Layer 5 of a small transformer language model trained on English Wikipedia (9 layers, counted from 0, width 128).
Take only the direct path to the model's output, skipping the later layers: a vector added to the residual stream pushes a token's score in proportion to its dot product with that token's output vector.

Output vectors of the tokens that the questions are about. A number n stands for n times 0.016.
"levision": 16 44 35 -25 -40 -23 -35 33 4 -12 -1 -45 -4 -8 -17 -17 -3 -19 7 -21 -37 -12 -11 -31 0 -14 -4 1 -35 21 -36 -11 -57 28 28 6 -16 -16 -9 10 48 -16 2 21 20 5 2 11 -36 -23 1 45 39 15 3 22 -9 -23 -23 -1 14 3 13 -16 21 -11 -10 -45 27 -33 28 -26 -4 4 7 -1 -3 -20 -23 12 -2 51 12 7 9 -18 -20 -9 -31 -3 28 -51 8 33 -20 36 -13 -6 -5 -10 39 -24 26 -28 42 -3 -5 -4 -28 -25 16 15 -16 -9 -23 -21 32 -11 37 -7 29 16 -4 3 14 11 -19 -43
"e": -20 -18 -7 -42 -1 15 18 -24 -10 3 0 25 8 32 19 40 -31 33 23 12 -11 -28 -19 14 -3 -24 2 -6 -44 -14 1 3 -47 2 -18 3 30 5 -5 0 9 6 14 -35 -30 12 -11 15 5 -17 21 -16 -20 31 3 25 -14 5 24 -25 -35 -16 5 -34 16 4 34 -26 15 5 -18 9 -24 15 16 -46 9 26 9 -31 4 -13 57 -21 19 15 46 28 35 -60 12 -22 -8 0 20 4 -20 -16 -12 6 -20 25 -10 4 -3 18 1 -23 20 11 -2 -42 -21 -37 12 -20 19 -9 -1 -28 25 -7 -12 -48 18 35 -49 -1
"eek": -6 -29 14 -20 -6 1 -19 32 30 -73 0 -27 -19 -14 19 4 3 8 -8 -24 41 -10 34 -14 7 12 -10 28 -9 -4 -28 14 -17 37 4 -20 -14 -18 4 -1 48 -18 -17 -20 11 -12 -27 22 7 -27 -33 8 -18 -17 -45 38 -14 -20 10 37 7 -11 11 -7 4 -2 -10 1 20 -19 54 -40 0 -23 18 4 7 -25 -9 6 23 19 -4 37 17 -23 -33 19 9 5 24 -59 9 -7 -1 32 -1 -4 -8 -24 33 11 12 -10 44 24 -28 39 -6 -22 -10 -3 11 -12 -1 9 -8 4 -1 -21 39 6 7 8 -30 3 -7 7
"\n": -33 6 -5 -8 -10 -11 10 28 -19 21 0 -2 -21 15 -7 -14 2 -11 -3 19 1 -10 -6 13 -8 -4 -8 -16 9 -17 23 -6 14 1 -9 45 13 23 12 7 3 29 -33 -34 -17 1 40 13 16 34 8 -6 2 13 7 -2 -25 3 -19 -27 -14 -12 33 -8 9 22 15 21 15 -3 -10 2 11 20 13 14 20 15 14 4 11 -12 -21 2 -14 11 39 12 25 -3 -21 13 -7 2 -6 -13 -17 32 -34 -17 -4 -1 -31 -25 -8 -53 7 1 17 -31 -24 39 -25 12 24 30 -8 -16 -20 12 10 31 -28 -4 23 16 11 3
" |": -35 15 -13 -19 -15 -19 8 -10 -22 -9 1 22 -16 14 -30 14 21 11 -26 26 -22 -8 -24 18 -14 -25 2 44 16 -22 33 -22 8 -21 -34 -32 7 -10 17 10 -4 -1 -32 -1 -9 14 -20 15 17 -18 40 -17 -9 -18 23 -17 -18 24 -19 -18 35 11 -5 -35 16 9 -4 7 -1 -10 1 26 31 17 23 14 19 17 -21 30 48 25 -6 -20 -2 28 -24 7 12 -14 -11 19 -3 -10 -16 -32 -11 -1 -15 -26 -5 19 -18 16 -27 -15 -4 -25 -8 37 -1 -17 5 21 31 20 17 -22 -12 17 11 6 1 -15 30 5 23 -2
"ilit": -18 -23 -1 -10 29 32 -18 -12 -31 -18 -1 29 24 -4 -16 -27 -6 -19 11 -51 20 47 10 -10 -7 20 -1 28 -39 -12 -19 4 -25 11 10 7 6 -9 1 -10 -25 17 3 -3 -38 -16 3 -36 33 -27 14 -15 16 19 -16 33 -20 -18 35 11 -8 21 -3 -4 -32 -6 -22 8 -8 -14 11 7 -6 27 -1 12 -6 -24 -13 15 14 26 17 42 16 -46 -21 -35 0 37 33 -93 28 32 -5 -10 4 -11 -8 32 30 -20 5 -28 32 40 5 -7 19 9 4 34 6 -24 28 -31 -7 2 23 -4 -44 5 -6 35 -35 -17 -23 -18
" announced": 3 -7 20 18 -12 29 -28 29 8 37 0 25 6 -23 1 -38 -7 12 8 7 -11 2 14 2 23 -25 19 28 7 6 -37 -35 -32 26 8 -14 -55 -20 20 13 -17 -9 -42 -9 25 -60 4 -3 10 4 -16 36 -12 3 -17 18 -1 -24 16 9 -2 -4 10 5 -2 -26 15 -37 22 -6 36 -30 2 -21 -2 -24 -1 12 -32 -11 -38 10 -16 43 -9 8 -9 25 -8 8 22 -16 -5 9 -20 -15 -7 -3 6 -16 5 -10 2 -16 6 16 -26 16 1 -1 10 7 -1 -1 -27 -11 6 -6 -4 23 -11 17 -33 19 -24 17 -8 16
"ition": -20 -38 6 26 -13 -32 -7 -11 -37 -17 0 -34 -3 23 -27 39 -12 6 32 -38 -31 -8 38 2 15 42 -3 -13 -39 48 -18 -9 -48 -6 -25 -19 8 -7 27 -13 -30 -19 -2 15 4 -39 12 -13 8 19 -13 -15 18 -24 24 -25 8 -4 26 42 -14 23 27 -3 -26 -18 -7 -36 -7 -22 21 -62 -22 -13 -12 6 30 11 -29 37 23 10 21 7 2 -13 -34 -26 -18 8 9 -38 -9 27 4 15 7 6 25 2 18 6 33 -48 -1 -23 -20 25 6 26 -13 -48 -10 7 -12 -7 37 -41 31 -5 -7 46 -40 6 -4 -50 -48 25
" Pri": -3 4 -4 14 -13 8 21 -9 -3 12 0 -35 2 11 -11 -2 2 17 44 0 -16 34 -14 7 -12 5 19 32 4 -1 17 39 -28 20 22 26 -5 13 -11 -17 5 -55 8 -8 27 -33 -11 12 0 -17 -24 -4 11 -10 -12 33 29 -38 0 7 2 14 5 -5 -10 -14 19 -50 17 -18 2 6 -33 5 1 60 5 10 -16 15 1 7 -3 16 9 -6 -27 12 3 25 -11 -24 -15 24 -1 0 22 22 20 -11 -1 -21 27 10 9 7 -1 -2 -19 -8 7 9 -7 3 6 18 -18 13 22 -16 -14 38 -41 -9 -20 4 -14 -16
"view": 22 -32 12 1 -19 -8 -17 39 22 -6 0 -20 5 -8 -35 -3 -31 11 48 -7 -29 25 -10 -1 6 -3 9 15 -2 49 -23 -16 -38 -37 -2 23 18 -21 -8 -9 41 -38 -11 7 24 7 0 -2 9 -42 12 46 17 12 -53 -12 -7 33 -22 26 14 13 43 -23 -53 -10 20 -34 39 13 -32 5 -17 -17 19 -24 -3 -15 -21 -10 38 -24 -17 27 8 -17 -31 11 11 17 -18 -41 -15 38 -20 56 5 -7 -6 -69 -11 -16 19 -39 2 -31 -11 19 20 -12 24 -1 13 -14 -48 0 -15 17 19 18 5 -3 -16 34 -1 11 -30 -25

Output weights of attention head 4. The head adds the sum of these rows, row i times number i of z. A number n stands for n times 0.0069.
o0: 41 18 -16 41 57 4 1 4 4 1 4 14 -33 -5 15 37 13 10 5 2 2 18 36 -7 18 6 28 1 -33 3 -34 -24 6 -21 20 -20 4 27 -13 47 -29 -6 -3 13 44 -9 -4 -15 17 46 -1 26 7 -22 47 5 40 -16 19 7 -5 13 9 18 31 -28 -36 -3 22 27 -22 -14 -9 -1 -35 -19 30 25 33 0 -13 -7 -3 -67 -13 12 -41 -3 -12 -32 -18 3 21 34 10 13 -16 -37 31 16 6 -2 -20 24 -27 -2 -8 12 38 -5 28 3 9 -15 32 19 7 -48 -6 23 14 -44 17 -41 7 27 14 19
o1: 9 -26 -4 -29 6 33 -12 -9 -25 35 -57 13 -34 24 18 -23 16 -5 -36 -11 43 -12 5 15 -24 18 24 -8 16 18 -9 -25 -10 0 3 -15 7 0 -12 -34 -23 13 -7 -1 25 -20 28 5 16 -53 9 -2 19 -44 3 18 -5 26 -3 -18 26 25 -17 -25 14 17 25 -8 3 -7 25 -14 34 -23 -12 23 -15 -31 -27 8 -35 26 -10 -16 -14 43 16 -15 -11 20 0 -6 -30 -12 -8 29 -21 -4 -30 9 38 -19 35 40 22 -4 -24 -43 10 7 -27 31 46 17 -11 -14 18 -13 -29 10 -15 -29 13 11 35 30 -39 -31
o2: -14 -8 -24 -26 48 23 28 40 13 2 45 3 18 -38 16 6 -15 5 19 21 -23 36 0 -36 8 -1 29 -43 -10 23 -2 -3 34 -53 -32 13 14 12 7 28 -8 12 5 -19 -9 51 -18 -7 15 49 1 -4 -21 37 47 -12 2 21 -46 27 8 15 25 -1 -8 15 -37 26 47 -13 -37 24 -12 13 -14 17 40 -7 37 -27 27 -24 15 -16 7 -21 -32 -22 -12 -20 19 -42 5 2 -10 -20 -28 -36 9 4 -21 6 -26 -35 -58 10 12 -13 1 4 -1 -13 -46 38 55 7 -34 15 0 0 31 28 -33 -27 4 -16 19 12
o3: 10 -21 31 40 -16 -63 -5 -7 31 -16 36 -42 -13 4 -38 20 8 -26 24 -18 1 -7 22 1 58 15 22 -19 -1 5 -3 -14 18 -3 -14 1 -24 16 -27 14 34 -1 -50 -10 29 5 -3 17 23 2 14 0 -9 21 11 -18 -31 10 48 -2 -4 5 26 18 -11 34 23 19 -36 -17 19 2 -31 19 -14 19 5 37 -36 -15 11 45 -6 -14 -8 -16 -22 -17 36 17 -22 2 -11 1 -10 -31 0 -9 -4 -6 26 -10 -2 -15 -11 -1 3 -7 41 -24 -9 6 -22 16 -15 -21 -27 -20 38 8 -28 -5 -17 32 19 1 -2 -7
o4: 4 -4 8 9 -24 22 16 21 27 7 -35 -21 -59 36 -5 20 -6 -2 1 10 -12 15 34 -2 6 22 -5 9 9 5 45 38 -1 11 -11 17 16 -12 4 -5 16 7 25 3 -7 27 42 2 -8 8 29 11 19 35 -1 33 -18 -38 13 -5 -1 -4 -23 -9 13 -4 -3 34 20 -25 3 -18 -7 -10 12 4 -6 19 45 -34 -25 -21 -8 -17 -1 -6 18 -23 13 1 -16 8 27 20 -5 1 10 4 26 -8 -29 2 29 -19 12 -14 -25 30 -12 16 -22 40 -5 -27 12 -4 32 4 -36 -18 -56 1 25 -13 18 -27 -7 -8
o5: 9 -58 -4 18 22 3 4 45 -10 37 48 10 1 -14 60 14 -16 21 -1 15 -28 8 -19 -15 -48 -17 -3 0 -21 20 -39 -13 43 -43 0 18 19 -11 -24 12 -9 -1 17 -9 35 -24 5 -25 -14 -39 23 35 -11 43 -9 -24 -2 4 -28 30 -4 8 -9 4 13 -51 -24 20 10 -48 -12 -5 40 5 51 -5 20 -21 7 -28 29 7 2 4 -32 -8 -9 -39 20 -8 -19 37 22 -10 -19 -54 -2 -12 11 -43 -47 18 -18 11 -11 -16 55 -29 -21 -37 8 19 -50 14 34 -15 -75 -1 -16 39 39 -5 -19 -35 11 36 49 21
o6: -32 -30 28 -15 12 33 4 5 18 10 4 -17 -7 8 4 11 12 -7 25 -56 -23 42 21 -28 -4 37 15 -24 -30 5 13 -15 19 -50 -42 1 -7 -10 8 -10 12 -10 21 10 24 21 6 1 14 4 19 25 -3 39 32 -11 -11 13 22 19 -12 15 18 12 -2 29 6 10 -7 -12 8 33 -15 13 -31 9 -19 17 -10 -25 -2 37 -14 -12 17 -36 -12 -8 10 2 5 4 29 14 -3 -12 30 -9 0 -3 -6 -12 -18 -53 -21 -19 13 5 6 -5 29 14 1 -36 25 -16 -5 -9 1 33 9 19 22 -6 7 -18 -14 14
o7: -7 61 30 11 -42 -2 -6 16 -6 5 9 24 12 4 -8 -19 28 -8 -47 16 51 4 17 10 13 12 14 17 16 -7 6 9 -34 73 -2 -5 11 82 -12 -56 4 9 10 -60 -33 12 -4 -4 -3 46 -29 28 57 12 -67 37 3 -23 -36 -65 -10 26 7 -17 -19 -9 15 -9 -6 6 -15 -26 -19 -1 -44 -32 -4 -15 23 34 -11 19 -16 26 -6 -18 15 49 73 45 21 -17 16 59 44 11 -8 33 23 1 10 7 -4 -17 16 17 -6 -2 2 -11 -12 17 44 -25 -23 4 35 -10 -8 -11 -30 -2 -18 0 -36 -37 2 -7
o8: 53 -40 -4 13 -49 -36 14 20 17 -58 25 -4 -35 24 -14 47 2 -21 -27 16 -9 -14 -11 11 3 18 -14 10 -14 24 13 9 -21 -16 11 15 -5 4 1 14 29 -12 -31 -3 -22 2 -6 13 2 -11 30 2 -38 -9 2 -7 -17 1 -20 -9 -14 -26 -16 9 2 6 -3 -23 -20 -22 -22 -12 -23 5 7 -24 -16 20 10 17 8 -11 -2 11 -3 12 -5 -15 -24 27 7 4 40 12 -20 14 6 -18 -13 -2 6 20 -28 -11 3 -21 -16 4 -9 21 -16 27 -14 46 -6 -32 22 7 17 36 -13 -20 1 18 -23 -11 0 -21
o9: -17 30 -7 -46 -7 32 5 3 -33 23 56 -16 -12 9 0 4 -14 1 -3 29 -9 -1 -22 -19 10 11 4 28 -2 -3 -32 36 -12 -14 14 -35 -27 30 -10 29 -25 22 3 1 -4 3 15 25 1 40 -14 -14 14 -5 23 6 41 6 -17 2 -39 -4 20 4 -14 -47 17 -9 40 -50 -8 -24 20 -13 32 -7 2 2 -4 -4 -2 -5 10 30 -43 -5 -10 -20 39 -21 29 -23 -12 18 13 23 -2 15 13 9 3 -3 -30 23 -32 -15 25 -7 -15 -9 -4 -13 -8 -20 32 7 -14 -37 -18 -13 -6 -7 -22 -36 27 -46 17 -9
o10: 16 -60 -38 1 -5 -19 17 -31 23 24 33 11 1 -2 -36 16 -27 -3 8 31 14 -10 18 35 -49 5 49 24 8 -2 0 19 0 9 23 43 1 30 15 23 -12 5 48 -16 27 -13 -12 -6 40 24 -13 7 40 3 2 29 1 2 -21 34 -14 -22 40 4 1 1 -9 -11 5 -55 -8 -14 -5 -3 -2 13 36 10 24 -8 -11 7 -18 -50 -5 -17 14 -43 48 4 41 -3 -25 -8 -44 -27 6 -22 30 -8 -4 6 18 -13 -20 -20 12 -1 -44 -44 -14 25 19 -6 9 -7 1 -3 7 -10 -10 -19 40 -7 4 21 28 -4
o11: -23 6 -28 -2 -21 -77 11 -35 -45 55 -13 8 -28 43 -19 0 -4 -50 7 5 22 8 16 6 -12 13 11 38 -4 31 10 20 9 15 23 -52 23 40 -10 -7 8 -4 22 -15 33 -18 28 12 8 -9 -6 -30 44 4 -19 -12 -7 10 7 14 -57 15 -1 50 -5 -13 -6 -12 -9 24 -32 11 -11 -17 23 -13 5 -19 18 28 3 -30 -17 -60 1 -21 43 -36 2 -9 83 -19 5 25 1 17 -5 16 -8 24 -24 -14 12 -59 13 -11 6 -5 20 -11 21 -15 10 -23 -33 -5 -3 2 -2 -1 -1 -21 37 -11 -7 27 -11 -14
o12: -2 13 24 -42 -12 32 -23 -11 2 -22 -55 33 12 -66 23 -52 38 -44 -27 -22 4 15 -16 0 17 -12 -8 46 15 -12 23 0 -47 17 11 -6 -6 16 -4 -3 -43 -29 -26 -40 -57 -29 6 63 12 -1 -8 33 30 -5 -48 34 -3 -21 18 -21 -26 -26 -19 -16 -6 -36 19 -24 11 56 36 11 18 22 4 -16 -18 -4 13 12 19 -2 20 20 -12 -25 -22 -10 29 14 36 -12 -22 -28 36 34 3 17 -12 29 29 22 -11 7 33 -7 4 -25 -16 14 3 0 43 0 15 5 -9 -11 -4 15 6 -18 13 -4 9 14 4 -28
o13: -5 22 22 3 14 32 4 20 -3 -38 19 -18 -49 -28 21 -18 34 -4 -11 33 62 -17 -1 -4 -7 31 -4 20 49 -27 8 32 -4 37 38 -32 18 1 -1 -42 -11 -14 25 14 13 -17 -27 -26 -18 -41 -23 -44 37 -13 -31 5 8 -10 30 -25 27 35 6 -31 -7 -3 15 -14 -12 -3 10 -3 -4 -22 -17 33 -27 -4 -5 -8 -15 24 -11 26 -27 29 15 17 26 16 -25 27 17 -35 48 18 7 7 26 23 1 8 -5 49 -6 -8 9 -8 20 41 -11 -39 55 -44 25 -5 -2 5 -3 10 -47 -20 -10 -24 30 -23 12 -6
o14: 5 -32 -12 -14 2 -3 11 13 -23 29 58 -12 9 -18 27 -13 14 -2 35 4 -10 -15 20 -18 -12 17 19 7 -46 0 8 19 10 -30 8 21 18 -3 1 8 7 -4 6 -8 11 29 18 -22 -30 17 9 19 1 40 43 11 10 -15 -45 -20 -2 31 -7 21 15 2 -21 -15 0 -25 -11 -16 -7 -15 -5 1 18 -16 -10 18 11 -6 -20 -4 -1 -32 31 -10 -21 -10 8 4 29 52 -40 15 28 1 -3 8 -18 23 -21 -24 -31 -15 5 -6 -12 -35 -8 3 18 -4 40 -10 17 10 18 -7 -4 -33 14 -38 0 -11 -14 36
o15: 10 2 23 -10 -22 23 31 -43 1 -8 -48 -2 24 35 -46 -11 41 18 7 -8 11 -2 3 -1 8 -15 -46 -38 11 27 6 -29 -41 39 36 6 -18 10 14 -8 -19 12 -9 10 -13 2 -25 -10 9 0 -10 20 53 -29 14 35 6 -21 48 -22 15 -2 -6 27 16 5 5 21 0 16 1 -31 -1 -6 -46 30 -12 -38 -65 -8 16 7 1 26 15 13 1 31 22 5 -11 -41 -39 32 -67 38 -11 8 4 8 38 16 33 -17 -22 21 -48 19 -17 41 4 38 65 39 -34 -12 4 -33 19 -29 12 47 27 21 2 38 -34 14
o16: 4 -4 -21 15 1 21 31 33 -20 -33 27 -34 -26 8 -10 24 16 -5 -16 32 -12 4 46 -9 1 -17 21 -45 -26 28 7 39 18 -49 -7 7 -23 28 -44 25 19 -6 4 -28 0 43 -18 -8 7 13 -5 12 -19 -14 45 -6 1 43 0 5 31 12 2 1 1 1 19 11 37 -6 -32 30 -6 13 -4 7 -10 -23 -4 13 -2 -8 0 20 -7 10 19 -26 -44 -15 55 -10 43 -35 9 -3 12 27 14 -27 -1 42 7 -5 8 11 -35 -19 45 -3 -35 2 -47 10 30 -2 -12 11 44 12 -47 5 9 -24 30 -41 -7 -1
o17: 27 13 -20 12 5 14 -34 -7 52 11 -30 -16 15 -21 27 16 -27 -19 -33 -23 15 9 6 20 -2 -15 -14 -3 -4 1 1 1 -30 28 5 21 -45 -16 4 -6 13 -11 -1 37 3 44 -27 13 4 6 -27 -12 16 31 -27 35 -3 -10 -12 -28 13 32 3 20 -36 -9 32 -5 -20 9 25 -14 -2 6 34 3 -44 -1 -1 -9 -29 39 10 14 3 -1 4 -20 -9 18 -6 3 5 28 64 -1 7 11 12 -5 -26 -8 -20 24 -7 -18 -35 0 32 -9 -17 30 -32 -23 -16 29 28 7 30 25 -9 -14 4 32 -30 -10 20 -16
o18: 13 23 58 -10 -7 31 -31 -7 -27 -1 -22 26 38 -35 11 -34 29 -4 4 -20 49 -3 -37 -16 7 8 7 33 16 -4 20 -7 -13 42 -16 1 4 6 5 -31 -4 -17 -4 1 -18 -1 -25 31 5 -25 -37 0 19 -50 8 56 -23 -10 -5 -34 11 24 -6 -2 -19 -3 26 -7 -38 -11 17 18 -17 -34 -16 6 -29 1 -6 36 7 57 -10 21 31 -17 20 5 41 18 -11 18 -15 12 36 27 35 5 -9 22 24 -1 2 45 50 -6 -9 -17 4 -3 -2 35 57 -19 -52 -8 47 -26 0 -24 19 17 16 14 -12 21 -25 -6
o19: -20 -11 -11 14 7 -9 36 -41 10 18 -22 25 14 10 10 36 0 13 21 26 -53 -12 -15 39 -3 -11 0 -1 -11 -8 50 6 -27 1 -6 5 -18 -2 28 -32 2 -46 -32 14 -42 4 30 7 -14 1 12 5 40 22 36 28 39 -16 24 -2 13 1 34 3 13 -29 8 14 32 15 -14 0 2 18 8 32 -12 8 -11 24 15 -23 7 -12 20 6 -4 -6 -5 -17 -19 -8 14 12 4 -4 -30 -8 29 4 -31 -8 15 -9 -5 3 5 -5 -37 -1 17 10 30 19 -23 -10 -1 20 -19 -1 32 15 -42 24 14 12 -17 3
o20: -3 -19 18 -28 -11 -19 12 51 16 -19 21 14 -31 6 -20 7 -17 17 -1 7 -14 37 20 9 8 -31 -13 14 -18 6 42 -4 29 7 -25 -36 23 -12 -31 -16 48 6 14 34 23 12 15 -4 -27 6 21 6 -8 -2 49 -18 6 28 2 46 -15 -7 -8 29 -15 47 -17 -17 -2 2 -27 56 11 12 38 12 -4 31 -8 -17 -3 -38 -5 -25 4 -11 -13 -65 -13 -58 8 17 -21 -17 -35 -10 -16 18 0 1 -47 -23 9 -3 30 15 2 29 -17 34 18 -19 -8 -17 -9 -9 -35 21 35 29 -18 37 24 -28 -14 16 -14 -4
o21: 38 -14 -25 22 -38 -2 -2 26 39 31 44 31 -36 7 10 11 7 -40 42 -8 -8 -15 15 4 4 -27 12 -5 -4 -10 -26 -17 8 -47 -54 20 -3 -10 4 0 2 1 10 -9 21 7 -1 16 1 29 0 43 -25 -2 22 20 -27 -24 -26 33 19 -2 -11 -14 6 -20 -38 42 36 -40 2 40 3 10 33 9 9 40 40 8 26 -53 -7 43 3 -55 -10 -18 -30 -14 -3 21 8 26 -31 -7 24 7 18 -5 4 42 -15 -14 27 24 21 6 7 -67 30 -2 -52 20 2 7 -17 -16 -11 -3 -21 29 -8 -72 -21 -4 -17 -39
o22: -15 -15 -37 -19 16 -67 2 36 -16 -23 27 25 22 -6 34 -32 -25 44 69 -12 -16 8 -35 -43 -12 -7 -1 29 -12 14 -21 -38 37 -32 -42 19 23 -47 3 16 2 -1 -64 -4 -16 -13 -35 14 8 26 16 40 -27 14 19 26 36 -29 -17 -4 -3 -10 -34 30 35 -7 -5 3 39 -4 -34 1 -28 3 10 4 -6 -5 6 18 5 -43 -6 8 12 -15 -31 33 -20 23 0 -2 -8 -2 -35 24 9 -50 9 11 -26 15 33 9 -4 6 13 -4 -5 -3 2 -22 -12 -3 -24 7 -2 5 -13 -36 35 17 -36 -37 -19 -6 -29 -3
o23: 15 -8 35 37 -11 2 2 28 33 -71 51 -3 0 -2 -5 -10 -10 -11 -2 -7 -2 15 53 18 27 -9 -26 -50 -13 -20 -1 -42 -34 -29 -19 -24 -52 19 -23 -13 55 6 17 -2 24 16 -56 -20 -30 -1 -22 67 31 22 16 -19 15 -38 -13 -31 33 20 18 -9 6 15 -8 2 0 26 33 -2 36 9 7 -4 -15 -28 -29 4 -9 3 3 4 -1 -22 -29 -25 46 -1 -36 20 14 -7 27 6 14 24 2 30 1 31 -2 -33 -39 -2 -41 10 -9 29 -9 1 11 14 -7 6 -39 -11 31 62 -13 -12 1 -22 -6 -14 -24 -6
o24: -1 -3 -12 40 47 8 12 -7 46 -8 23 -37 6 -18 21 -3 -11 -22 10 -20 9 -31 12 19 -18 3 30 33 3 -37 -19 -2 -9 -11 -11 40 -3 -21 15 -1 -25 12 -4 -14 36 18 -2 -42 -21 1 38 4 -32 -4 -45 4 35 -8 0 6 29 -25 24 -21 -11 32 -15 7 -11 -12 50 19 -3 33 -2 -4 -5 21 -18 11 6 8 30 -10 -17 34 -15 21 17 21 -30 4 -8 20 25 -29 -4 30 3 -32 -5 -54 -36 -7 3 3 2 24 10 14 48 3 37 -25 23 17 -15 8 -15 23 -27 -21 30 -2 -6 -22 -2 10
o25: -6 -34 -28 5 -28 31 -61 -7 36 10 -30 3 1 -15 6 -6 -4 18 -31 -57 -18 4 -11 4 -6 22 -5 -29 -44 -22 -63 10 -57 -20 -14 45 -7 -15 6 -16 -1 -38 11 15 -21 -10 -48 17 6 -12 15 37 17 0 35 -1 -17 35 9 -24 36 28 -35 1 -11 20 28 -10 -27 -18 21 -29 18 4 7 -7 15 -25 -27 -2 -44 15 -15 35 -9 1 -20 -22 -38 9 4 12 -23 -40 -2 8 52 27 31 14 53 -12 42 3 14 27 25 17 32 2 49 -9 -16 5 -19 -3 -12 -20 -26 47 40 -10 22 -21 8 16 26 26
o26: 21 55 31 -13 5 48 -21 14 35 5 14 -1 1 -7 29 -44 16 -10 -18 5 29 -1 -37 0 -4 12 21 -42 21 20 -3 24 -52 -32 26 -9 -24 -5 -6 -12 -23 -25 -10 2 -18 3 -21 -10 6 2 -27 -23 20 -21 -32 4 22 -9 14 -40 31 14 -23 -4 19 -9 15 -20 -11 15 46 -6 39 3 2 -37 -37 -26 14 36 -15 24 -10 14 11 -1 5 60 37 3 -12 -38 -2 -2 36 32 30 24 -11 -24 -2 16 7 6 17 2 -4 29 41 29 27 -24 16 24 -23 58 58 -39 5 10 54 1 -11 25 -29 -9 -4 35
o27: -4 -8 -4 -44 -19 27 -27 -15 32 -10 -30 19 -8 -13 33 -29 42 11 -43 -50 -14 -24 -5 3 22 28 33 -8 -24 29 18 -10 -46 24 -6 0 9 -40 31 -12 -35 -8 -19 7 -4 4 -17 30 33 -29 -21 -14 50 21 19 19 -14 9 -30 -22 35 -42 10 22 -15 -12 -2 -47 41 -25 -12 2 19 33 -18 -16 -32 8 -26 14 -16 25 -27 55 -18 -22 -21 42 -5 30 21 0 -2 7 -24 10 7 16 -25 23 -11 8 0 11 30 50 -29 2 8 -8 36 0 10 14 -18 25 24 6 40 -25 39 3 40 13 3 -23 10 -26
o28: 47 -71 2 -29 -19 19 17 39 28 -30 -6 4 22 4 14 12 5 10 5 15 -4 -37 48 -33 14 -9 28 -48 -28 37 19 -25 -15 -26 -9 8 -37 23 -44 23 5 23 4 9 27 29 -22 -21 -14 -12 -6 -4 33 -70 33 8 -6 57 -38 11 44 7 14 -28 22 19 -25 20 64 9 -5 6 22 3 -44 -29 -8 -38 -25 31 95 2 -21 -7 -31 31 3 5 -33 -15 -47 23 26 19 6 20 -21 -43 -24 -18 8 15 45 -61 13 25 -18 29 -14 -11 52 47 37 77 -13 46 27 -6 36 1 -48 -12 7 -23 13 -2 -25 1
o29: -11 20 0 25 -24 18 19 -34 -26 -47 -34 -22 8 35 -37 24 31 -12 24 2 -14 -41 7 -15 35 13 9 -11 9 -1 14 23 -8 5 -22 -14 -19 -7 -25 20 -7 19 -22 3 -10 -9 -22 17 -10 -11 1 -3 9 -28 37 -8 -4 0 36 -30 17 46 1 -20 13 -7 42 2 3 9 -4 -3 -24 5 -25 19 -6 -6 -44 2 29 -11 31 20 8 20 24 4 -4 10 -6 -25 -6 1 -1 12 33 3 16 45 10 7 14 -23 -11 18 5 -32 -24 19 26 42 23 35 -8 10 21 -19 -2 -12 -26 -1 11 -10 8 -13 -65 -2
o30: 23 -3 1 20 -52 -34 40 41 -47 -43 5 -7 -27 13 -5 -16 4 -12 21 16 -43 -19 8 -17 22 7 -4 1 26 -19 36 -11 25 -9 -24 -33 21 9 -33 -10 24 -30 -33 10 -7 2 -6 15 -15 -2 -30 21 -27 -14 2 -13 -1 10 10 11 15 -5 -11 -33 23 -9 -25 24 -1 2 3 29 -26 11 62 -50 -17 30 24 22 19 -31 18 -63 16 29 11 -9 17 -4 -36 25 54 -27 -14 -14 4 -15 -13 10 8 5 17 27 31 51 6 -4 -38 10 27 15 1 26 -57 9 2 -21 -33 33 36 -20 2 -53 -19 12 -42 -40
o31: 44 25 -7 10 19 10 11 -14 26 -22 -32 -4 17 -5 30 23 -29 -2 23 -5 -46 -17 28 9 -16 3 -14 -35 -69 32 -42 13 -15 -45 -6 3 6 19 -16 8 35 15 -18 -7 11 11 7 -23 -36 15 38 25 8 11 3 3 8 -24 -54 10 17 38 -22 -37 -23 14 34 20 -14 -19 -6 -4 -13 16 14 -24 -53 14 -3 43 38 27 -10 2 16 18 -4 3 -24 1 -42 6 -6 8 31 -5 9 20 -2 -3 14 -38 2 -8 10 12 21 16 11 0 10 19 -21 29 -7 -16 -8 -14 24 -11 20 -31 11 11 -6 -3 1 10

Each question shows a token from some text and the vector z that the head gathered there. A number n stands for n times 0.023.

"ult": -3 -1 3 -1 0 1 -1 0 -1 0 0 1 -4 -8 -4 1 2 7 2 9 -2 10 4 -1 -3 0 -1 1 2 3 3 4
Which two tokens does it push up most, strongest first? "view", "levision"

" gen": -20 10 -6 2 -15 -2 -2 1 -11 -7 -12 -16 0 -3 -14 8 0 -14 21 -16 -30 16 -7 2 12 14 28 3 17 7 8 -1
Which of these tokens does it push down most? "e"

"al": -4 3 -2 -4 -9 -4 -1 5 -1 2 2 9 17 -3 0 6 -5 -6 8 -4 0 1 -6 -6 1 3 1 6 2 -2 -6 -8
Pushed up most: "ilit"

"ed": -2 4 1 2 -8 8 -2 -9 6 4 -4 -7 -2 2 7 -5 -4 -7 -8 2 -5 -7 8 -5 -1 6 13 -8 12 -3 10 3
Pushed up most: " |"

" d": 1 3 5 -7 1 4 -3 1 -7 6 5 9 -5 -3 7 -2 -2 -9 -2 5 -1 8 2 -9 -1 -3 6 -1 10 3 9 7
Which two tokens does it push up most, strongest first? "e", "\n"

"le": -9 16 -11 1 9 6 -3 11 0 -5 -1 11 -11 9 6 7 1 7 -1 -7 -10 10 0 4 -4 -4 2 -1 12 -1 -3 -8
Which of these tokens does it push down most? "e"

" m": 0 -2 1 -3 -7 -5 2 3 0 2 5 7 12 -5 1 3 -3 -7 3 -3 3 6 -3 -5 2 -1 -2 5 1 -6 -5 -8
Which three tokens does it push up most, strongest first? "ilit", " announced", "eek"

" trans": -5 -9 15 -3 2 5 11 -7 -1 -9 17 -4 -12 -11 7 -7 8 -1 -3 1 6 5 3 0 3 9 -8 -2 8 -6 12 -1
Which three tokens does it push up most, strongest first? "view", "\n", " |"

"age": -2 2 -5 -8 0 5 -8 9 -3 -1 6 3 -7 -3 2 3 -4 1 -2 -6 -8 10 0 -5 0 9 9 -1 2 -8 2 -3
Pushed up most: " announced"

" third": -1 -12 23 0 0 14 4 -15 -6 11 5 2 -16 -11 6 -18 20 -12 -17 -1 14 17 4 -3 -5 -1 -15 -12 0 -5 5 -7
Pushed up most: "\n"

",": -2 -9 11 -3 0 7 6 -7 2 -9 6 -8 -10 -15 4 -4 9 1 0 2 -1 16 10 0 -2 13 -2 -2 10 2 17 6
Which of these tokens does it push down most? "ilit"

"inal": -5 0 1 0 1 3 5 -5 -7 1 -2 -3 5 0 -5 -8 -4 5 0 3 -2 4 0 -6 8 -5 5 -5 1 -2 1 -1
Which of these tokens does it push down most? "ition"